Layer 4 of a small transformer language model trained on English Wikipedia (13 layers, counted from 0, width 96).
Take only the direct path to the model's output, skipping the later layers: a vector added to the residual stream pushes a token's score in proportion to its dot product with that token's output vector.

Output vectors of the tokens that the questions are about. A number n stands for (n - 500) times 0.0037.
"\n": 579 617 566 566 402 546 530 657 458 479 502 470 323 306 432 534 520 509 471 393 565 572 634 419 537 513 534 565 622 543 592 570 429 503 447 441 299 493 549 510 583 428 570 405 568 464 547 496 495 620 558 492 342 521 566 589 456 421 580 385 538 524 454 495 413 479 465 525 498 560 511 388 530 489 429 610 615 632 410 442 392 623 435 526 442 568 532 679 459 446 406 461 434 519 419 370
"ations": 367 366 566 355 620 570 407 569 552 537 503 553 522 398 553 666 549 485 631 543 422 419 364 459 522 386 397 507 619 663 451 454 438 507 516 575 286 566 375 578 593 444 518 495 412 477 694 372 700 489 459 759 597 599 466 537 537 461 633 510 672 296 569 568 560 430 694 514 244 452 539 477 362 460 448 574 498 372 467 539 194 522 525 550 478 507 338 311 519 302 565 488 615 689 642 455
"ey": 393 435 571 381 589 579 687 533 567 343 498 745 586 465 532 654 529 405 439 503 378 541 485 437 636 515 444 472 596 397 346 535 538 609 479 577 457 521 315 631 613 516 460 319 489 414 509 316 425 442 447 663 528 677 519 550 607 371 522 427 464 541 465 418 521 501 297 543 646 367 562 597 624 515 383 590 437 406 548 550 535 423 303 345 415 513 484 303 807 498 686 553 510 333 422 749
"es": 424 520 493 503 553 459 460 460 603 498 433 687 634 552 390 466 438 623 519 480 562 606 469 530 598 596 544 451 672 694 400 592 526 498 327 615 463 451 335 357 509 435 542 433 524 360 565 429 593 402 489 524 449 441 493 559 582 582 628 380 472 457 602 526 658 348 492 525 329 594 536 491 430 675 573 495 491 383 501 495 463 483 467 618 435 464 589 367 688 405 446 445 504 364 406 379
"d": 398 486 493 678 458 807 498 640 392 625 673 458 466 590 606 457 520 519 510 464 372 448 441 529 382 552 575 415 705 353 588 485 540 284 347 508 518 524 533 511 498 531 512 632 606 164 603 439 380 488 351 430 498 555 574 527 538 529 557 309 480 306 599 470 521 547 622 475 510 513 431 583 507 560 557 432 636 377 429 556 667 421 388 383 448 390 355 611 591 540 553 359 471 542 480 618
"er,": 425 533 343 484 540 439 532 347 420 435 462 561 526 613 530 841 678 414 371 408 260 428 323 476 512 599 585 473 449 493 445 657 354 615 460 480 484 647 416 441 506 393 497 404 563 582 465 358 511 421 603 698 438 390 455 592 478 447 552 278 603 504 627 639 497 453 696 530 481 403 465 365 531 444 435 494 520 601 555 543 415 456 556 495 587 424 604 536 658 473 608 492 480 668 521 514
"ir": 584 373 498 493 517 531 550 403 450 581 745 501 721 491 554 454 424 483 376 407 397 482 393 578 544 436 477 405 549 493 420 606 489 638 394 385 584 438 536 589 432 674 556 431 488 412 555 400 535 584 389 481 620 483 503 501 623 535 318 425 472 614 473 461 426 543 510 614 485 480 468 349 553 269 508 459 446 687 507 474 430 568 412 666 532 553 422 454 464 585 651 561 636 539 429 385
"ame": 591 567 425 423 691 690 558 536 586 458 346 652 520 407 560 620 482 359 275 406 377 455 425 640 532 418 300 540 678 580 556 522 601 424 708 555 388 596 549 672 483 458 408 601 430 577 355 305 540 379 457 589 527 484 541 488 673 489 364 523 550 363 547 518 534 573 553 624 442 528 531 587 549 473 444 524 467 473 422 490 279 424 643 501 477 364 529 347 600 272 579 359 307 536 407 846
"outh": 450 365 596 457 573 459 479 521 660 358 524 565 549 307 641 573 473 466 455 661 514 744 476 464 491 420 455 575 488 409 419 442 542 583 377 454 485 488 633 433 510 575 537 455 516 616 513 249 423 375 801 394 576 500 478 521 485 470 328 393 553 83 556 388 449 478 588 538 400 610 574 423 491 765 507 546 604 646 474 282 543 356 549 445 555 293 380 429 657 539 677 549 338 707 385 903
"we": 649 328 599 472 503 469 548 348 551 529 489 426 332 417 596 585 589 471 256 618 359 341 568 531 604 610 384 433 427 596 373 524 493 589 597 561 550 577 511 538 463 578 651 487 604 445 614 343 544 402 593 488 459 710 605 569 548 551 470 341 506 289 532 296 377 573 556 528 490 444 553 460 517 647 334 445 466 625 584 470 499 419 600 363 435 345 279 373 397 747 630 388 441 876 446 670
"ian": 368 467 504 415 800 576 593 495 377 499 603 664 377 582 495 585 395 543 377 525 530 553 346 390 316 388 406 732 522 562 429 444 700 693 566 662 464 519 415 599 536 526 430 535 433 570 573 432 461 325 428 515 589 583 255 524 560 587 466 514 532 475 562 346 424 341 547 822 596 540 432 612 493 540 387 551 648 586 384 401 458 516 364 468 434 551 577 522 486 527 340 391 380 488 375 583
"ins": 508 502 526 499 521 493 571 528 484 457 335 598 554 457 579 477 335 535 427 555 439 362 362 488 604 292 659 442 571 469 469 584 251 626 377 509 465 575 446 543 574 508 595 312 526 508 747 366 621 440 606 656 560 430 583 638 634 549 464 496 547 417 622 440 473 496 513 572 262 541 656 438 514 324 382 483 508 303 509 628 326 429 515 442 508 478 523 361 502 619 706 741 518 267 548 601
" been": 535 529 542 425 689 728 407 244 385 471 480 558 380 604 635 467 482 592 343 427 437 425 498 367 659 491 273 456 327 600 209 508 447 360 372 749 707 634 474 679 659 324 437 657 401 362 613 420 665 487 655 655 694 449 323 653 589 392 539 447 737 486 551 427 416 680 629 657 531 294 573 346 381 333 466 392 341 370 669 529 475 593 409 451 573 446 391 351 701 374 663 398 522 618 449 760
"amil": 508 493 455 372 651 584 313 452 569 562 630 509 380 508 587 557 666 550 460 493 499 493 529 502 578 527 489 583 424 229 337 344 499 621 499 591 642 482 505 569 622 447 375 565 353 479 671 242 429 416 496 678 524 529 327 444 384 563 453 561 567 323 299 486 352 601 406 629 443 420 555 344 594 591 366 447 424 616 381 735 479 508 601 469 549 499 572 607 706 422 574 530 314 517 475 798
" |": 403 401 591 606 432 507 421 602 562 504 481 725 471 529 415 370 523 498 255 414 569 444 557 569 323 633 464 430 592 621 580 404 462 418 598 395 552 480 561 506 476 433 577 540 606 551 581 507 570 643 567 492 463 438 329 550 503 339 361 644 479 530 502 522 484 466 584 449 425 409 611 542 607 682 404 281 513 517 397 467 549 298 509 457 530 602 638 547 441 399 643 574 484 375 565 478
"ail": 558 371 652 488 681 487 464 446 444 429 378 594 623 361 718 477 483 526 362 503 409 662 636 345 694 475 573 433 494 456 604 415 398 652 439 509 554 534 465 509 475 719 520 480 520 452 715 294 534 318 426 529 633 517 348 465 479 733 505 455 536 361 469 490 361 424 679 499 410 424 609 402 480 503 488 593 415 712 489 565 631 509 491 497 581 332 330 306 472 410 621 503 515 551 333 591
"n": 591 417 670 400 558 473 520 530 678 381 579 626 463 623 522 482 553 499 490 395 363 463 441 468 449 495 429 545 541 393 535 489 271 427 511 600 541 613 481 376 468 546 529 534 554 325 441 456 569 323 522 384 421 536 687 483 688 628 362 332 455 320 532 447 384 568 398 553 464 671 507 672 696 482 578 483 594 462 603 591 642 464 591 318 454 758 545 507 391 540 437 325 429 522 388 558
"ced": 489 286 388 642 603 600 322 391 431 388 504 637 567 576 419 415 414 652 377 544 121 477 587 559 544 581 400 386 606 595 446 188 503 492 684 558 485 686 547 674 653 432 585 586 449 563 711 317 475 530 836 608 679 349 404 738 442 543 651 414 533 372 346 435 248 493 631 775 427 616 678 507 374 363 441 340 411 427 623 526 496 518 379 492 316 397 437 301 451 461 661 583 282 599 649 682
"end": 483 497 555 416 481 532 438 535 485 452 760 500 661 535 487 523 594 391 411 411 488 342 545 518 659 399 612 460 566 433 428 514 649 389 432 618 418 498 646 510 464 563 332 639 582 416 562 365 509 164 695 619 460 335 412 608 466 658 458 426 496 687 579 413 625 649 531 476 362 354 666 444 472 394 380 564 594 519 336 623 615 634 335 524 548 443 342 495 474 350 552 483 497 575 482 480
"ision": 415 465 502 319 576 608 500 436 383 495 464 600 466 562 764 572 353 615 316 337 493 632 317 331 502 396 478 670 673 527 345 408 358 557 445 396 407 480 652 574 492 626 468 530 515 477 782 327 759 251 480 579 472 471 453 619 602 430 410 362 608 438 433 390 602 639 442 426 371 441 439 448 477 437 545 573 688 588 560 414 473 599 559 482 552 597 330 329 606 527 633 331 557 563 721 686
"ober": 401 324 456 450 558 574 383 826 455 352 379 428 623 396 555 601 650 543 478 560 235 484 603 399 475 354 389 548 440 415 293 379 519 660 651 544 430 486 215 695 732 471 472 577 529 287 616 288 513 440 435 653 613 376 433 515 589 637 547 523 591 479 501 372 623 556 464 583 492 255 671 446 299 507 430 437 490 732 673 460 439 516 484 588 592 456 574 450 432 607 664 362 477 721 452 669
"ork": 417 539 591 397 666 494 489 404 443 544 668 669 518 303 638 445 508 692 448 726 387 515 456 658 475 603 336 554 568 346 335 426 496 442 387 525 422 533 439 435 515 481 279 381 541 454 639 296 457 699 460 575 474 376 353 561 727 356 586 535 578 346 505 519 576 469 418 661 327 430 607 495 553 528 425 555 343 426 599 589 483 521 339 521 776 287 335 473 815 489 532 424 398 619 573 789
"ish": 455 327 598 471 624 409 601 610 497 534 542 698 568 582 392 669 460 464 362 560 615 488 364 428 743 386 552 624 509 452 427 425 462 521 494 584 385 551 521 421 614 463 567 663 615 558 498 351 391 378 443 504 595 660 363 530 649 654 369 432 528 368 481 511 461 473 386 618 560 354 368 542 417 395 360 511 328 618 422 724 325 617 401 494 516 576 557 576 497 379 544 410 406 399 333 868
"on": 477 404 391 493 568 481 463 749 582 451 481 548 468 486 381 454 529 637 443 471 495 454 376 381 356 537 564 484 390 547 505 467 513 650 420 394 488 659 447 577 536 507 517 403 447 443 509 418 429 368 434 347 387 456 523 436 496 739 567 588 481 356 667 508 756 572 521 431 707 572 528 458 520 347 570 559 742 544 600 409 554 390 453 501 529 513 621 414 363 509 463 608 642 333 476 572
"ween": 406 380 527 236 757 610 423 512 400 262 328 638 303 400 632 572 692 554 343 679 158 628 536 417 570 253 466 487 192 452 455 295 493 539 435 599 446 596 335 524 540 479 440 552 621 670 577 288 461 384 721 495 642 234 595 725 465 645 612 338 612 539 588 412 551 625 762 513 620 356 844 369 507 462 404 422 370 429 565 591 362 640 495 431 693 581 571 385 633 669 555 463 396 462 322 790
"ason": 488 288 485 531 514 501 286 338 591 412 635 567 509 619 656 571 620 448 519 549 396 980 649 443 454 556 493 432 508 524 413 532 502 693 725 498 376 538 444 671 605 505 399 277 464 469 696 283 644 314 644 524 432 332 385 612 475 411 593 345 552 465 618 308 457 458 320 569 357 374 678 472 381 285 350 516 611 512 583 513 532 434 487 481 564 424 391 389 579 600 602 410 555 557 588 667
"uch": 515 478 541 500 439 346 581 558 493 417 234 590 611 494 637 546 531 568 435 413 319 580 597 399 551 440 594 662 500 517 377 496 672 462 487 634 412 517 431 570 638 574 351 517 328 654 635 299 503 412 670 585 572 290 463 477 604 513 336 481 519 374 583 449 506 470 649 524 527 434 379 349 586 471 478 447 479 642 673 698 307 446 472 515 633 268 271 623 609 606 582 450 386 440 407 705
"ib": 257 501 462 507 603 607 610 523 429 602 538 532 490 478 535 551 385 575 513 606 449 510 574 471 610 495 354 419 498 371 615 485 544 511 437 595 490 490 424 595 591 612 380 509 264 504 716 354 643 478 411 585 419 691 270 443 679 653 483 358 523 364 478 498 517 535 498 431 512 490 560 305 403 555 308 508 468 474 587 518 601 529 551 452 478 454 492 443 693 720 319 622 319 515 540 458
" of": 477 363 492 353 818 550 376 549 468 415 510 439 283 536 456 502 474 563 532 315 541 593 576 530 465 448 623 452 457 465 432 613 533 541 380 426 545 587 559 549 492 396 539 523 631 483 434 535 413 634 538 502 552 478 297 569 585 468 486 406 530 399 509 551 453 482 562 447 502 541 444 449 495 624 524 461 545 662 301 684 460 563 589 331 408 535 559 502 553 611 309 548 481 519 504 612
"00": 527 540 429 302 527 596 637 330 430 555 349 601 381 466 600 560 545 521 337 399 481 438 460 534 618 464 270 651 385 446 418 524 483 438 609 544 592 458 629 652 379 761 380 421 635 515 709 458 620 375 626 712 479 444 504 653 339 522 420 606 677 306 600 566 331 402 467 549 423 481 601 527 509 364 536 482 572 388 410 549 445 562 525 495 453 580 356 543 573 532 529 585 281 423 525 575

Each question shows what one neuron of this layer's MLP adds at an activation of 1. A number n stands for (n - 500) times 0.0011.

n307: 416 584 504 504 577 455 424 569 457 536 357 551 460 398 540 491 542 387 533 395 493 420 401 595 489 459 407 573 502 558 559 522 336 532 420 531 500 449 392 476 509 514 460 431 543 462 390 624 451 569 719 576 563 516 507 511 535 575 420 561 479 417 414 541 507 507 401 543 544 547 423 378 675 555 549 639 618 400 605 533 521 534 644 470 593 347 420 441 517 452 599 610 500 500 399 417
Pushed up most: "ins"

n13: 396 476 336 454 470 594 460 391 609 512 227 455 520 629 517 399 452 614 497 494 593 435 353 553 462 497 692 526 592 767 394 567 557 470 596 707 651 396 466 329 597 331 497 355 523 377 595 536 476 577 541 409 443 506 586 473 465 370 575 453 580 427 550 537 459 587 362 470 358 598 450 526 378 533 433 647 518 414 679 450 528 359 409 570 596 629 580 477 510 413 705 360 474 422 506 717
Which three tokens does it push up most, strongest first? "es", " been", "ins"

n233: 567 500 602 630 539 557 452 405 381 433 531 553 594 479 321 434 503 517 645 430 375 533 486 478 537 614 688 447 424 645 500 543 494 349 458 670 511 481 482 505 500 247 437 406 546 480 387 516 514 613 517 678 422 584 534 585 675 563 478 454 449 428 468 566 457 618 614 472 487 305 474 268 388 557 497 639 541 397 475 571 457 371 586 439 523 376 602 607 655 431 546 389 624 545 452 521
Which three tokens does it push up most, strongest first? " been", "er,", "es"

n327: 568 505 523 498 524 325 551 632 622 550 556 511 520 321 472 477 684 451 505 419 512 505 469 589 415 503 372 450 219 622 517 611 437 459 427 659 516 530 427 558 592 570 586 482 568 619 495 487 463 439 408 619 426 542 593 582 433 352 363 637 487 495 519 473 555 304 538 451 509 630 551 627 440 543 414 451 551 604 559 658 447 428 474 403 360 614 436 411 497 529 475 452 589 533 360 555
Pushed up most: "we"

n67: 521 446 444 611 412 533 495 505 505 573 512 557 655 591 367 471 407 461 376 596 458 393 486 457 514 374 366 474 375 583 555 582 505 560 648 623 320 465 394 448 527 598 355 575 575 525 404 562 505 544 563 465 671 517 488 457 468 528 543 441 495 527 460 457 549 572 474 430 408 685 535 433 375 462 549 417 619 528 524 545 542 572 524 388 538 578 547 311 544 498 613 605 491 523 333 546
Pushed up most: "ced"

n332: 370 628 579 543 458 468 575 410 352 410 616 583 574 669 481 489 536 646 512 386 390 489 578 664 535 264 448 678 529 477 377 451 615 511 373 535 643 505 558 560 492 578 353 669 407 428 403 442 489 503 427 652 521 290 466 525 508 382 531 587 503 551 488 416 370 586 464 528 607 634 456 613 457 423 644 287 489 426 508 445 474 511 551 382 387 519 426 437 590 447 612 509 628 605 469 500
Which two tokens does it push up most, strongest first? " been", "ced"

n409: 415 576 555 428 370 616 388 489 561 452 588 522 606 584 525 538 628 614 585 334 390 480 495 518 508 472 527 655 385 541 502 414 511 403 510 317 503 602 481 297 503 403 500 544 525 511 468 479 416 453 524 483 576 700 537 405 664 520 572 480 521 414 597 357 553 477 632 419 509 542 430 403 534 431 487 516 444 467 456 551 662 546 477 596 661 437 360 417 486 567 649 478 596 355 337 448
Pushed up most: "d"

n130: 452 553 554 575 352 445 460 505 410 431 530 592 482 477 480 492 525 568 505 426 594 820 479 572 635 358 478 340 492 552 485 623 536 557 525 651 452 573 463 561 389 372 375 416 375 403 377 557 535 591 640 411 495 428 556 482 437 466 568 495 349 368 481 519 520 615 515 401 438 449 544 515 575 598 532 390 632 565 458 522 495 482 574 537 481 684 500 596 545 497 579 329 462 386 300 581
Pushed up most: "ason"

n335: 481 564 627 628 399 365 798 514 555 331 493 532 607 446 365 451 382 279 627 523 551 517 367 591 484 415 338 416 458 458 487 610 493 599 626 597 541 401 416 584 719 576 403 393 549 312 245 334 527 533 563 635 434 503 753 460 590 510 523 415 562 436 476 382 435 623 585 559 655 463 263 686 442 375 396 625 510 543 626 497 432 513 305 584 503 363 333 475 629 594 705 638 478 403 469 574
Pushed up most: "ey"

n394: 597 687 335 575 507 569 540 449 469 464 477 524 505 418 467 517 484 468 439 521 488 425 483 510 559 420 543 526 500 497 554 586 436 568 514 648 530 500 495 413 438 556 667 446 490 402 433 568 597 647 654 624 291 390 631 517 566 290 488 524 444 451 533 452 355 510 550 402 317 415 577 500 478 425 537 454 502 498 471 548 470 446 493 332 610 431 530 450 466 655 536 625 488 498 545 604
Pushed up most: "ins"

n94: 508 691 464 365 594 530 478 447 474 503 552 661 459 506 433 571 489 423 462 482 551 466 508 503 307 659 281 580 609 567 606 487 553 466 600 542 505 312 547 525 640 401 596 441 534 710 484 513 573 476 533 483 472 603 508 410 554 571 423 464 413 529 586 627 515 429 448 293 490 587 497 508 346 461 425 492 516 317 395 478 462 587 401 620 400 389 353 568 340 457 404 477 523 446 570 664
Pushed up most: "ame"

n182: 556 452 606 505 632 581 537 416 486 373 448 482 443 461 677 566 318 422 463 538 412 588 433 644 503 533 454 591 362 561 497 413 412 470 403 514 634 556 500 630 593 584 523 637 508 452 554 506 455 340 610 538 463 330 454 403 310 503 453 245 623 517 494 488 476 494 331 710 543 486 593 433 511 316 674 427 561 503 497 727 432 650 475 556 513 454 315 407 554 556 543 506 529 508 508 482
Pushed down most: " |"

n281: 569 301 443 569 483 408 509 540 581 495 626 618 360 378 449 533 562 652 568 446 465 555 572 717 495 462 640 246 381 567 421 438 491 522 372 437 494 500 497 585 478 351 483 581 419 435 596 629 382 465 497 574 453 497 483 640 532 516 761 522 338 436 514 414 543 349 329 583 555 531 679 503 542 615 377 399 475 421 503 511 500 594 545 447 439 454 565 381 482 619 416 389 571 545 590 503
Pushed up most: "ced"

n246: 455 472 554 510 592 364 452 430 392 574 415 601 313 527 367 467 446 542 430 496 553 651 500 548 457 510 561 488 520 489 613 488 629 557 528 456 491 498 605 468 363 638 478 562 556 554 528 616 463 560 524 508 468 433 394 496 514 560 412 512 389 498 540 520 529 336 475 345 475 483 487 474 605 569 442 524 521 481 513 555 552 521 315 443 516 486 567 600 448 576 533 573 478 502 567 504
Which three tokens does it push up most, strongest first? " |", " of", "ian"

n436: 584 379 475 568 503 554 503 366 465 644 336 300 497 476 357 446 531 633 643 663 637 535 693 475 397 586 400 509 330 585 488 610 351 586 345 456 546 435 576 446 542 413 497 325 500 315 533 474 405 479 449 521 454 507 285 513 528 652 561 661 380 474 530 453 372 638 570 593 465 309 551 581 834 726 575 355 653 551 564 447 387 638 549 533 556 623 351 590 476 513 573 454 411 347 299 558
Pushed up most: "amil"

n153: 505 435 452 404 520 482 515 589 562 445 599 576 529 460 602 524 492 591 543 326 545 366 314 531 519 565 444 635 366 569 687 677 436 439 530 497 467 493 505 411 547 426 553 537 739 450 677 476 473 520 602 489 563 443 437 546 406 546 520 502 450 456 368 408 519 392 483 560 547 377 485 450 348 381 542 480 405 572 566 568 495 490 549 463 590 581 595 418 671 448 555 468 528 448 592 461
Pushed up most: "ish"

n392: 437 596 354 506 549 581 587 297 497 620 352 659 563 311 362 494 371 435 527 585 494 490 516 608 519 353 550 547 654 497 702 443 521 603 742 534 520 509 653 251 609 463 651 467 490 297 513 219 652 562 374 261 599 612 723 345 538 474 578 398 657 556 463 429 519 503 640 417 524 573 371 625 652 497 605 480 481 462 416 487 497 377 320 572 524 433 467 483 545 441 497 461 379 513 414 427
Pushed up most: "ame"

n100: 556 607 479 578 509 437 606 610 435 418 378 477 411 507 637 548 341 485 472 532 550 467 485 450 395 571 337 389 510 399 402 603 535 350 626 563 413 364 608 503 488 380 588 503 482 475 528 443 700 624 509 364 615 740 543 449 483 482 696 364 403 561 642 453 597 545 458 648 420 509 348 436 488 428 555 642 695 622 428 425 388 382 479 503 300 503 485 510 679 497 438 438 578 787 349 368
Pushed up most: "\n"

n128: 431 665 573 537 444 325 290 471 557 548 457 612 403 432 364 631 571 425 616 409 452 495 489 646 505 419 511 561 314 506 637 479 364 492 453 503 641 413 588 467 547 721 420 503 519 415 449 453 455 470 339 432 597 421 362 467 447 419 538 538 435 503 632 520 342 448 643 347 430 497 494 609 458 454 622 693 615 481 522 583 568 492 586 456 472 411 441 387 524 605 532 635 605 617 626 638
Pushed up most: "ail"

n175: 487 448 518 580 437 362 390 609 532 326 365 406 387 503 549 449 460 500 603 486 518 396 560 491 529 518 500 433 444 417 491 466 498 484 559 444 574 636 637 391 564 626 495 572 500 507 426 495 588 455 422 498 458 500 474 560 388 489 546 548 466 552 440 585 457 317 621 412 487 500 471 453 401 511 409 563 521 596 410 493 634 491 577 620 575 668 479 302 553 523 577 528 585 635 443 567
Pushed up most: "ail"

n457: 529 315 547 282 651 544 512 590 456 506 351 586 383 503 445 716 416 596 549 576 359 455 698 562 352 559 670 622 380 318 583 506 421 479 353 494 604 578 576 318 509 541 348 413 509 706 555 506 631 388 400 605 477 436 414 530 428 597 384 485 444 590 472 575 587 464 403 433 560 500 569 685 518 636 696 419 402 465 601 581 349 640 397 382 516 480 512 503 481 536 395 578 428 503 546 506
Which two tokens does it push up most, strongest first? "ween", " of"

n484: 572 576 582 474 452 540 533 448 413 478 439 481 500 600 469 464 480 464 446 493 496 561 389 415 507 522 451 480 435 674 491 405 579 516 468 509 498 435 340 396 557 604 451 505 411 493 600 514 400 506 403 531 455 306 502 554 483 502 525 464 643 495 356 410 478 527 502 573 628 537 581 434 461 527 550 607 543 551 358 552 495 554 592 491 715 458 600 349 510 612 531 441 430 441 539 684
Pushed up most: "ween"

n72: 511 539 564 463 588 579 458 452 453 606 528 415 483 431 605 398 483 405 482 566 597 515 382 574 438 412 470 509 574 484 406 523 573 450 533 508 565 379 496 587 510 510 566 414 479 444 522 533 435 507 486 472 458 484 573 554 593 624 608 540 498 440 532 403 432 600 390 399 495 494 526 521 490 435 463 601 471 414 471 466 492 409 512 453 564 449 331 537 604 545 534 565 459 483 453 566
Pushed down most: "er,"

n347: 375 495 597 495 532 492 733 470 557 487 478 570 531 418 368 529 381 421 383 664 482 435 542 580 617 433 476 439 489 552 510 641 481 463 565 495 400 614 577 463 636 618 339 508 467 495 438 442 688 387 536 299 378 524 476 380 530 446 600 449 432 391 519 286 510 510 500 626 550 530 563 480 415 573 343 467 612 399 544 399 432 474 420 473 428 572 575 712 613 587 482 454 465 569 511 587
Pushed up most: "ib"

n342: 419 470 608 238 421 576 394 460 423 606 517 546 751 614 398 470 337 497 718 569 641 683 335 330 426 460 601 587 426 511 523 489 497 608 520 514 633 484 497 528 473 469 556 435 468 378 483 630 459 488 458 582 564 539 375 495 602 553 446 423 450 516 399 322 600 592 580 494 606 492 446 487 340 546 399 526 476 580 481 427 511 481 475 434 587 497 433 456 707 497 476 450 456 461 412 575
Pushed up most: "ian"

n34: 489 606 356 414 442 443 393 355 460 534 629 429 480 394 497 348 466 517 548 551 650 557 604 384 718 668 381 452 439 512 395 477 387 417 585 349 686 461 687 640 465 692 347 648 368 301 559 434 680 566 467 545 492 656 500 489 608 400 624 667 455 494 476 509 494 445 446 597 432 426 503 517 488 486 418 603 560 418 468 464 559 561 485 628 479 497 473 407 481 602 537 459 630 534 282 540
Pushed up most: " been"

n407: 605 600 372 616 549 519 500 527 500 568 545 550 573 581 502 526 525 624 489 550 386 467 534 409 420 452 303 607 579 432 517 497 503 500 505 330 468 624 505 476 607 395 527 510 513 712 400 554 455 460 551 526 649 434 407 369 435 386 472 465 479 427 658 476 475 371 523 270 432 650 424 507 474 434 370 446 469 454 659 588 436 551 542 391 588 692 307 564 478 523 500 405 589 542 576 569
Pushed down most: "es"

n76: 460 550 580 466 459 562 506 551 516 511 373 593 521 550 476 603 664 464 444 375 374 538 511 393 434 511 320 471 583 526 435 590 580 489 497 568 480 552 464 490 630 378 325 689 505 559 500 706 364 498 506 558 583 564 492 332 608 468 527 431 469 300 565 597 519 394 511 661 594 494 506 479 583 419 464 568 381 610 562 514 267 361 390 481 380 614 645 482 573 404 553 598 521 613 286 573
Pushed up most: "ame"

n252: 565 584 628 541 557 427 555 458 337 628 653 586 466 650 541 439 615 460 630 430 603 577 503 474 505 553 273 487 483 421 648 458 407 588 480 492 648 587 510 480 465 547 433 570 427 552 618 535 549 537 542 458 437 623 313 476 673 410 524 416 218 254 486 528 432 516 505 452 441 448 536 425 492 360 403 542 516 524 652 431 528 529 524 495 608 552 500 552 411 524 500 526 313 427 470 394
Which two tokens does it push up most, strongest first? "ib", "n"

n427: 431 470 422 497 623 438 531 568 585 515 537 319 532 751 416 476 532 673 537 532 425 553 521 541 546 497 577 532 531 369 523 480 296 367 506 562 384 640 590 511 578 463 552 554 416 503 579 675 476 514 428 388 469 473 610 393 463 409 553 570 586 506 546 466 448 325 556 410 505 549 347 463 612 656 557 347 503 729 429 586 699 747 449 620 516 334 573 327 494 180 404 584 420 483 536 418
Pushed up most: " of"

n475: 589 463 429 487 533 534 453 376 587 429 585 409 503 514 474 578 727 338 517 603 500 464 414 536 439 367 285 302 361 521 651 407 521 569 553 417 348 513 574 636 470 449 480 686 384 581 678 543 510 656 410 530 494 607 618 549 462 500 556 732 677 380 366 407 733 411 529 405 590 190 572 449 339 533 370 531 425 390 539 531 449 556 583 397 446 535 500 482 404 235 481 543 588 685 749 307
Pushed up most: "ations"

n418: 428 549 479 574 538 503 418 631 442 479 528 340 398 367 482 474 569 513 503 679 559 744 537 563 547 445 671 441 472 388 462 339 371 553 480 570 555 395 372 547 557 433 741 559 510 503 407 452 522 500 542 475 518 584 453 460 541 539 540 322 492 403 500 572 451 572 642 363 400 639 313 338 573 579 516 271 519 487 535 406 585 511 659 384 399 484 423 500 543 570 563 494 472 536 470 480
Pushed up most: "outh"

n154: 352 483 353 582 469 483 515 466 464 450 536 520 571 537 478 619 397 373 544 423 553 407 482 552 455 492 614 447 545 519 529 524 560 462 508 464 404 475 469 521 531 513 409 623 381 475 595 459 575 383 485 453 587 508 567 508 574 508 496 393 544 549 496 538 492 472 454 579 457 488 568 419 409 442 486 538 573 558 644 468 473 528 482 469 517 591 667 498 349 465 474 558 584 650 483 513
Pushed down most: "ork"

n280: 548 467 348 511 353 531 545 503 543 385 503 523 543 541 505 394 432 404 638 639 521 530 399 532 447 492 639 386 494 523 432 463 416 331 477 614 506 437 577 623 647 483 398 654 543 576 444 279 542 563 477 533 565 573 489 388 458 465 352 420 407 464 491 511 593 582 643 448 500 590 494 635 564 514 655 540 272 362 473 472 697 426 489 533 394 559 638 350 335 588 559 554 356 466 497 640
Pushed up most: "ced"

n111: 531 267 323 534 513 480 618 513 547 488 457 595 425 810 451 468 263 551 543 457 429 427 535 556 556 390 302 583 261 634 457 441 708 367 497 513 448 531 434 485 506 590 635 516 556 461 676 602 363 386 493 614 557 412 526 522 365 503 436 459 477 564 390 334 534 459 682 326 523 343 567 697 613 377 368 623 607 553 687 573 759 541 471 394 450 600 451 551 490 362 631 614 482 364 454 429
Pushed down most: "ork"

n462: 452 490 607 553 531 535 436 351 432 479 433 429 602 443 542 493 446 538 576 502 553 495 448 491 447 446 433 500 497 530 562 591 678 372 419 714 341 493 585 440 473 622 606 584 409 517 692 609 381 443 585 555 559 473 471 493 546 566 464 500 429 512 547 425 518 374 601 399 357 322 575 465 459 495 630 510 413 500 566 512 483 333 541 488 629 579 542 444 539 596 479 414 500 463 420 602
Pushed up most: "uch"

n202: 476 449 568 506 439 490 555 487 469 448 189 429 620 626 561 625 656 494 318 561 524 456 573 376 365 475 356 420 380 371 639 648 510 459 503 523 523 345 545 296 510 418 575 551 515 474 535 443 584 722 437 465 491 613 481 400 579 606 683 469 588 532 516 671 546 591 419 584 604 426 517 494 449 416 452 533 710 634 607 516 273 491 474 615 419 642 306 276 697 427 435 514 548 705 323 470
Pushed up most: "ober"

n292: 407 523 462 514 456 473 475 429 467 436 518 588 375 502 416 496 387 530 593 421 524 478 526 579 582 482 486 525 387 553 548 559 573 509 314 400 469 513 528 569 414 553 444 481 583 471 485 489 529 539 443 420 557 485 556 496 522 531 412 524 545 572 506 492 589 601 448 437 483 425 520 642 502 431 475 522 575 570 558 570 471 592 485 417 495 592 515 530 512 470 443 623 574 569 406 506
Pushed up most: " of"

n191: 384 431 367 520 500 496 398 596 400 640 295 624 410 471 378 442 408 418 588 364 553 436 585 490 467 675 440 487 435 622 549 497 550 592 587 546 300 405 526 433 293 582 769 277 233 619 399 452 803 525 500 560 497 451 496 558 441 503 347 570 613 490 447 304 603 630 466 584 422 531 600 487 615 493 586 396 466 635 568 496 367 480 528 379 707 537 570 702 287 414 734 745 487 275 434 547
Which two tokens does it push up most, strongest first? " |", "ins"

n73: 348 592 506 326 411 572 684 427 456 500 472 497 299 549 459 752 542 503 360 485 660 515 349 553 588 485 500 383 420 522 462 586 592 437 631 506 593 558 301 381 662 465 415 342 509 444 630 506 336 517 459 422 546 592 419 479 433 667 400 408 478 323 629 563 521 506 432 571 558 373 611 655 568 715 555 509 527 411 533 710 491 497 454 344 542 441 640 340 555 339 527 510 439 479 620 426
Pushed up most: "ey"